Layer 4 of a small transformer language model trained on English Wikipedia (10 layers, counted from 0, width 96).
A neuron's activation on a vector x is SiLU(gate . x) times (in . x), where the dot is the dot product.

Input weights of the MLP neurons that the questions are about. A number n stands for n times 0.0028.
n60 gate: 52 17 -7 -42 39 14 2 -7 25 43 -32 8 9 -3 -49 -15 47 46 5 2 -10 16 -14 -17 52 -20 7 -74 4 -17 4 14 -18 2 -1 39 -24 39 -13 -48 -33 35 -3 40 -22 17 2 -5 -4 -48 -36 -41 -7 15 8 10 -34 -9 -10 3 -32 -4 -42 -25 -19 33 22 1 -45 3 -13 -30 63 28 -11 -12 38 6 -9 18 41 -23 22 6 22 -45 -21 -9 32 18 13 15 -41 19 -29 -57
n73 gate: -71 -13 3 -22 -19 9 5 20 -1 -3 39 17 -59 -35 -4 18 22 -22 -15 -49 -24 7 0 32 9 -11 14 20 -42 15 -35 17 20 -29 -20 -39 16 -28 -13 -45 -36 23 -9 23 27 -11 -10 14 22 12 -6 -10 7 -20 18 28 -34 14 30 9 34 9 -10 26 44 -41 -29 -5 13 -8 2 -30 13 39 -41 41 -87 3 -15 -19 24 -5 42 40 -1 58 -5 12 -20 -32 43 -22 72 11 21 24
n177 gate: 3 -28 3 9 -8 12 30 -26 -36 9 24 -66 -20 -15 -16 -21 14 13 21 -8 -13 -35 0 -4 14 25 3 15 -37 51 -6 -10 20 -7 -16 58 8 -16 -3 -30 -8 10 28 44 42 32 -45 15 52 -22 -29 -18 31 35 -46 -24 -29 14 16 42 28 11 55 49 -68 -5 -8 -2 75 12 36 30 13 -14 43 6 -21 8 45 35 -30 -21 -2 -15 -3 20 -2 10 -22 -30 -3 -29 -30 -18 -15 35
n185 gate: -24 -32 -3 -5 50 3 4 -24 7 -34 25 10 -28 38 43 25 -5 38 46 14 7 57 -20 -56 17 -4 -14 96 -31 -6 20 13 -11 -23 -13 23 -33 -41 25 13 0 13 15 32 10 2 17 15 24 -80 -22 -10 26 -1 -36 4 -42 29 46 -12 6 -10 3 -32 28 -18 -9 -3 -13 -46 -39 -21 22 -25 6 6 -19 -28 -5 -9 -17 14 -11 -43 -41 -58 -4 13 -16 15 -3 35 -23 -41 26 -41
n194 gate: -38 8 -46 17 -5 -26 -40 -15 -3 9 34 88 -25 32 32 17 25 24 -2 -28 30 14 -38 3 23 22 1 -44 -36 -6 27 -10 14 -32 -13 -13 4 -17 -23 -19 0 -42 -10 43 -17 -29 52 16 10 16 -15 2 74 33 -9 -13 -6 -47 24 11 -16 -18 8 20 7 -44 56 -60 14 -1 -38 58 -17 -29 7 2 -13 2 -26 -3 41 46 41 30 -22 -35 32 40 11 -30 -36 -12 -9 41 -4 38
n60 in: 20 -34 -38 39 -25 10 33 28 12 27 13 42 -22 -34 19 -56 -67 -43 -53 23 6 -16 10 -46 -1 11 4 34 -3 58 -32 -32 0 -42 -26 -24 -12 10 3 14 15 -6 -17 33 52 -29 -24 -35 -16 -12 -40 -64 -13 -7 3 4 -20 18 26 11 2 5 6 39 17 -25 -31 -34 -10 -36 8 -26 -15 -3 -24 64 34 -28 -14 33 15 -46 4 -19 2 46 -23 1 40 11 -34 -47 -14 -11 -16 37
n73 in: 43 24 15 30 61 -5 26 10 19 6 21 -33 37 24 48 25 -36 39 -14 -29 6 22 -3 12 -2 -8 12 -23 -31 52 20 20 -1 -30 44 6 -9 -12 -23 -19 39 19 -49 43 -7 72 34 -5 2 7 -51 -1 -11 9 7 -7 -49 -5 11 42 23 15 -10 -48 -22 -11 2 29 31 14 28 37 26 29 42 -10 6 -50 21 6 7 29 -62 -7 -18 -40 2 -18 -35 -8 9 -14 8 -44 -6 -39
n177 in: -50 -20 39 14 2 53 16 44 -12 -16 2 7 -2 31 -6 14 -19 -6 6 41 -12 -4 34 -19 -25 10 -11 -7 28 20 -28 2 8 -29 -18 -14 -34 -34 -2 -21 15 -9 21 14 -44 12 27 -29 -5 -18 -4 -20 -29 2 -19 19 -15 -7 -32 44 -6 32 -34 -33 34 -38 13 -6 -48 32 -23 -81 -9 -2 11 2 11 -3 2 -33 -18 -1 13 36 -7 0 -3 -47 -54 -54 -3 82 1 20 37 -60
n185 in: 1 -8 0 -64 8 10 31 -26 -43 -41 39 13 -22 8 0 -1 37 -48 -7 13 -8 24 -12 30 -16 -27 -26 19 39 52 8 43 -19 3 48 11 50 -39 -38 13 4 26 43 11 -14 32 23 1 9 -12 -68 28 -51 -15 24 0 -23 -27 -4 3 -4 58 -33 30 38 -9 -7 8 33 0 31 0 20 25 23 7 28 -2 33 -2 -35 11 -19 -3 -17 11 38 15 73 7 0 7 37 -30 26 -8
n194 in: -13 -21 12 3 -4 -9 -20 -48 -42 22 24 44 28 3 17 -74 -3 -4 -5 -15 37 10 3 1 -23 -15 18 -56 25 -36 -4 -15 -43 9 24 6 15 9 -53 -16 -61 -5 -23 -27 -7 -11 46 29 47 -3 46 23 57 8 26 -14 -18 13 -14 -14 -14 -19 35 41 -7 -24 48 -37 27 12 -62 -26 15 -39 4 -7 -20 8 1 28 29 -47 48 2 -12 -2 34 -7 8 10 -34 9 -32 -23 -54 21

Each question shows a token from some text and the vector x that enters the MLP there. A number n stands for n times 0.048.

"ly": 4 -17 -37 -12 -3 -30 -12 -34 13 10 5 30 -12 -18 -6 -23 -9 18 -22 -20 7 20 10 -11 12 -17 12 -12 0 24 -19 -12 22 13 24 3 -1 -41 14 -15 5 0 11 8 5 9 -21 -23 -26 -24 23 11 -15 24 11 -6 8 19 9 -31 -55 -21 -7 40 3 23 14 -3 2 9 69 -27 -2 2 8 -15 13 23 2 4 40 21 6 4 33 -44 9 -32 4 -14 -27 50 -6 -25 8 18
The neuron with the highest activation: n60

" that": 18 -9 -33 -29 -10 -35 9 -30 28 -14 19 16 15 -7 15 -9 41 10 9 -8 5 16 12 -19 15 -29 6 44 -20 14 41 -11 -34 -29 39 -7 1 -11 -24 -25 -3 -3 10 -1 -5 -36 -21 8 -11 -2 17 -11 10 53 21 -25 3 -13 20 -1 -25 -9 15 7 1 11 0 21 -66 23 3 -21 5 -10 10 -8 -2 -2 11 22 43 -26 25 16 -4 16 14 3 0 -32 -23 -11 -9 18 3 -49
The neuron with the highest activation: n194

" ch": -21 8 9 -2 48 -18 25 -29 -5 -25 29 10 -18 5 -7 4 -4 23 -45 -16 9 -10 10 6 0 -33 23 34 10 -38 -2 3 -13 5 20 40 -24 -2 1 13 1 2 -12 9 29 8 9 -4 13 29 3 10 -27 23 12 -13 -7 -6 -5 -17 32 6 15 1 22 4 16 48 -11 -41 36 -34 -11 -10 -9 11 -15 -22 6 -11 47 -39 2 3 -13 8 -3 5 15 -12 -2 -34 -28 -27 24 -7
The three highest activations, in order: n185, n73, n177

"f": -8 -31 12 -34 3 -16 8 43 35 -6 17 15 23 -50 -10 10 -25 27 -7 21 -28 14 22 -17 -2 -29 28 24 18 6 -34 8 14 19 4 1 -15 29 17 32 45 6 -25 1 28 -19 -9 -8 10 -31 -6 -19 2 48 7 5 4 -13 24 11 -5 8 1 -20 -22 8 3 7 -58 3 -5 -26 -22 -20 -24 -29 -22 29 8 3 -3 -11 -8 -5 4 -14 -17 -21 5 8 15 23 -4 2 -6 -4
The three highest activations, in order: n60, n194, n73

"h": 1 -15 -5 0 37 -26 16 31 5 -27 1 -6 9 -20 -17 -28 -4 28 -2 18 33 22 16 -10 52 3 18 55 -17 0 0 5 -4 29 -9 38 -10 -24 -13 -26 18 -10 -33 12 -9 25 -43 -18 18 -6 -8 1 5 -7 -41 18 -27 -1 4 10 -23 -41 -25 7 -4 38 6 17 -14 29 5 -28 -2 -42 25 12 10 -28 -6 -8 5 8 27 18 -8 7 27 16 26 -2 0 25 -21 -24 -42 -18
Which two neurons fire most, strongest first? n60, n177

" le": -27 26 1 0 28 -20 -8 -8 11 -40 -1 4 -6 -17 -22 -8 16 51 -27 -4 18 -25 21 1 -23 -31 6 -10 -5 -22 -13 8 -5 25 8 -9 -3 9 6 -20 -10 5 -5 -23 24 12 0 21 11 -14 -6 -2 -11 36 14 21 -2 16 -65 -40 -11 8 37 5 1 -2 -4 6 19 -13 40 26 -13 20 5 25 -10 -20 46 15 2 -16 1 14 30 -13 -31 -11 35 -11 -36 5 20 19 -8 -5
The neuron with the highest activation: n73

" B": 19 7 -2 13 10 -9 -5 -4 -15 -7 45 54 -21 3 21 -5 -12 14 -39 0 28 -8 42 2 11 -12 32 11 6 -26 -24 -11 -4 7 11 -1 -23 9 27 4 19 4 -11 -3 -2 -24 15 0 31 13 22 -1 -5 16 -23 0 -9 -18 -15 9 -8 -12 14 -8 -14 29 -35 -1 -2 -22 5 -14 -33 9 -2 -13 -21 -17 23 23 -9 -27 4 8 -11 4 -5 25 12 -22 4 -9 5 -13 -23 -5
The neuron with the highest activation: n194

"k": 18 5 -1 -19 5 -17 34 4 -15 -17 13 28 -27 5 2 -14 -39 40 -9 28 -16 33 4 -22 13 8 26 -55 2 11 -7 -33 -24 24 24 -16 20 -6 14 -6 -14 -11 0 5 26 -7 7 -22 21 24 14 10 -19 34 -22 25 -22 -16 3 10 1 -3 6 -6 -6 4 -9 10 14 7 11 -44 3 -26 21 -8 0 27 3 -5 -7 18 -18 5 17 -17 18 -10 -19 -9 -14 6 20 -52 -19 38
Which two neurons fire most, strongest first? n177, n194

"re": 14 -32 4 12 -12 -43 -10 11 22 -13 -20 7 -4 -11 20 -9 44 17 7 11 -37 -12 -3 -31 1 -3 10 20 27 -27 36 -28 26 5 -16 19 4 23 29 4 19 -20 -12 -2 -19 -10 0 10 -18 7 -20 7 13 43 28 31 -39 14 -32 8 -32 28 11 0 10 -5 -40 2 -27 -5 24 -14 -17 -7 30 17 1 -57 9 -15 29 -7 8 34 17 -12 -12 9 33 2 14 8 -4 -1 -24 -29
The neuron with the highest activation: n60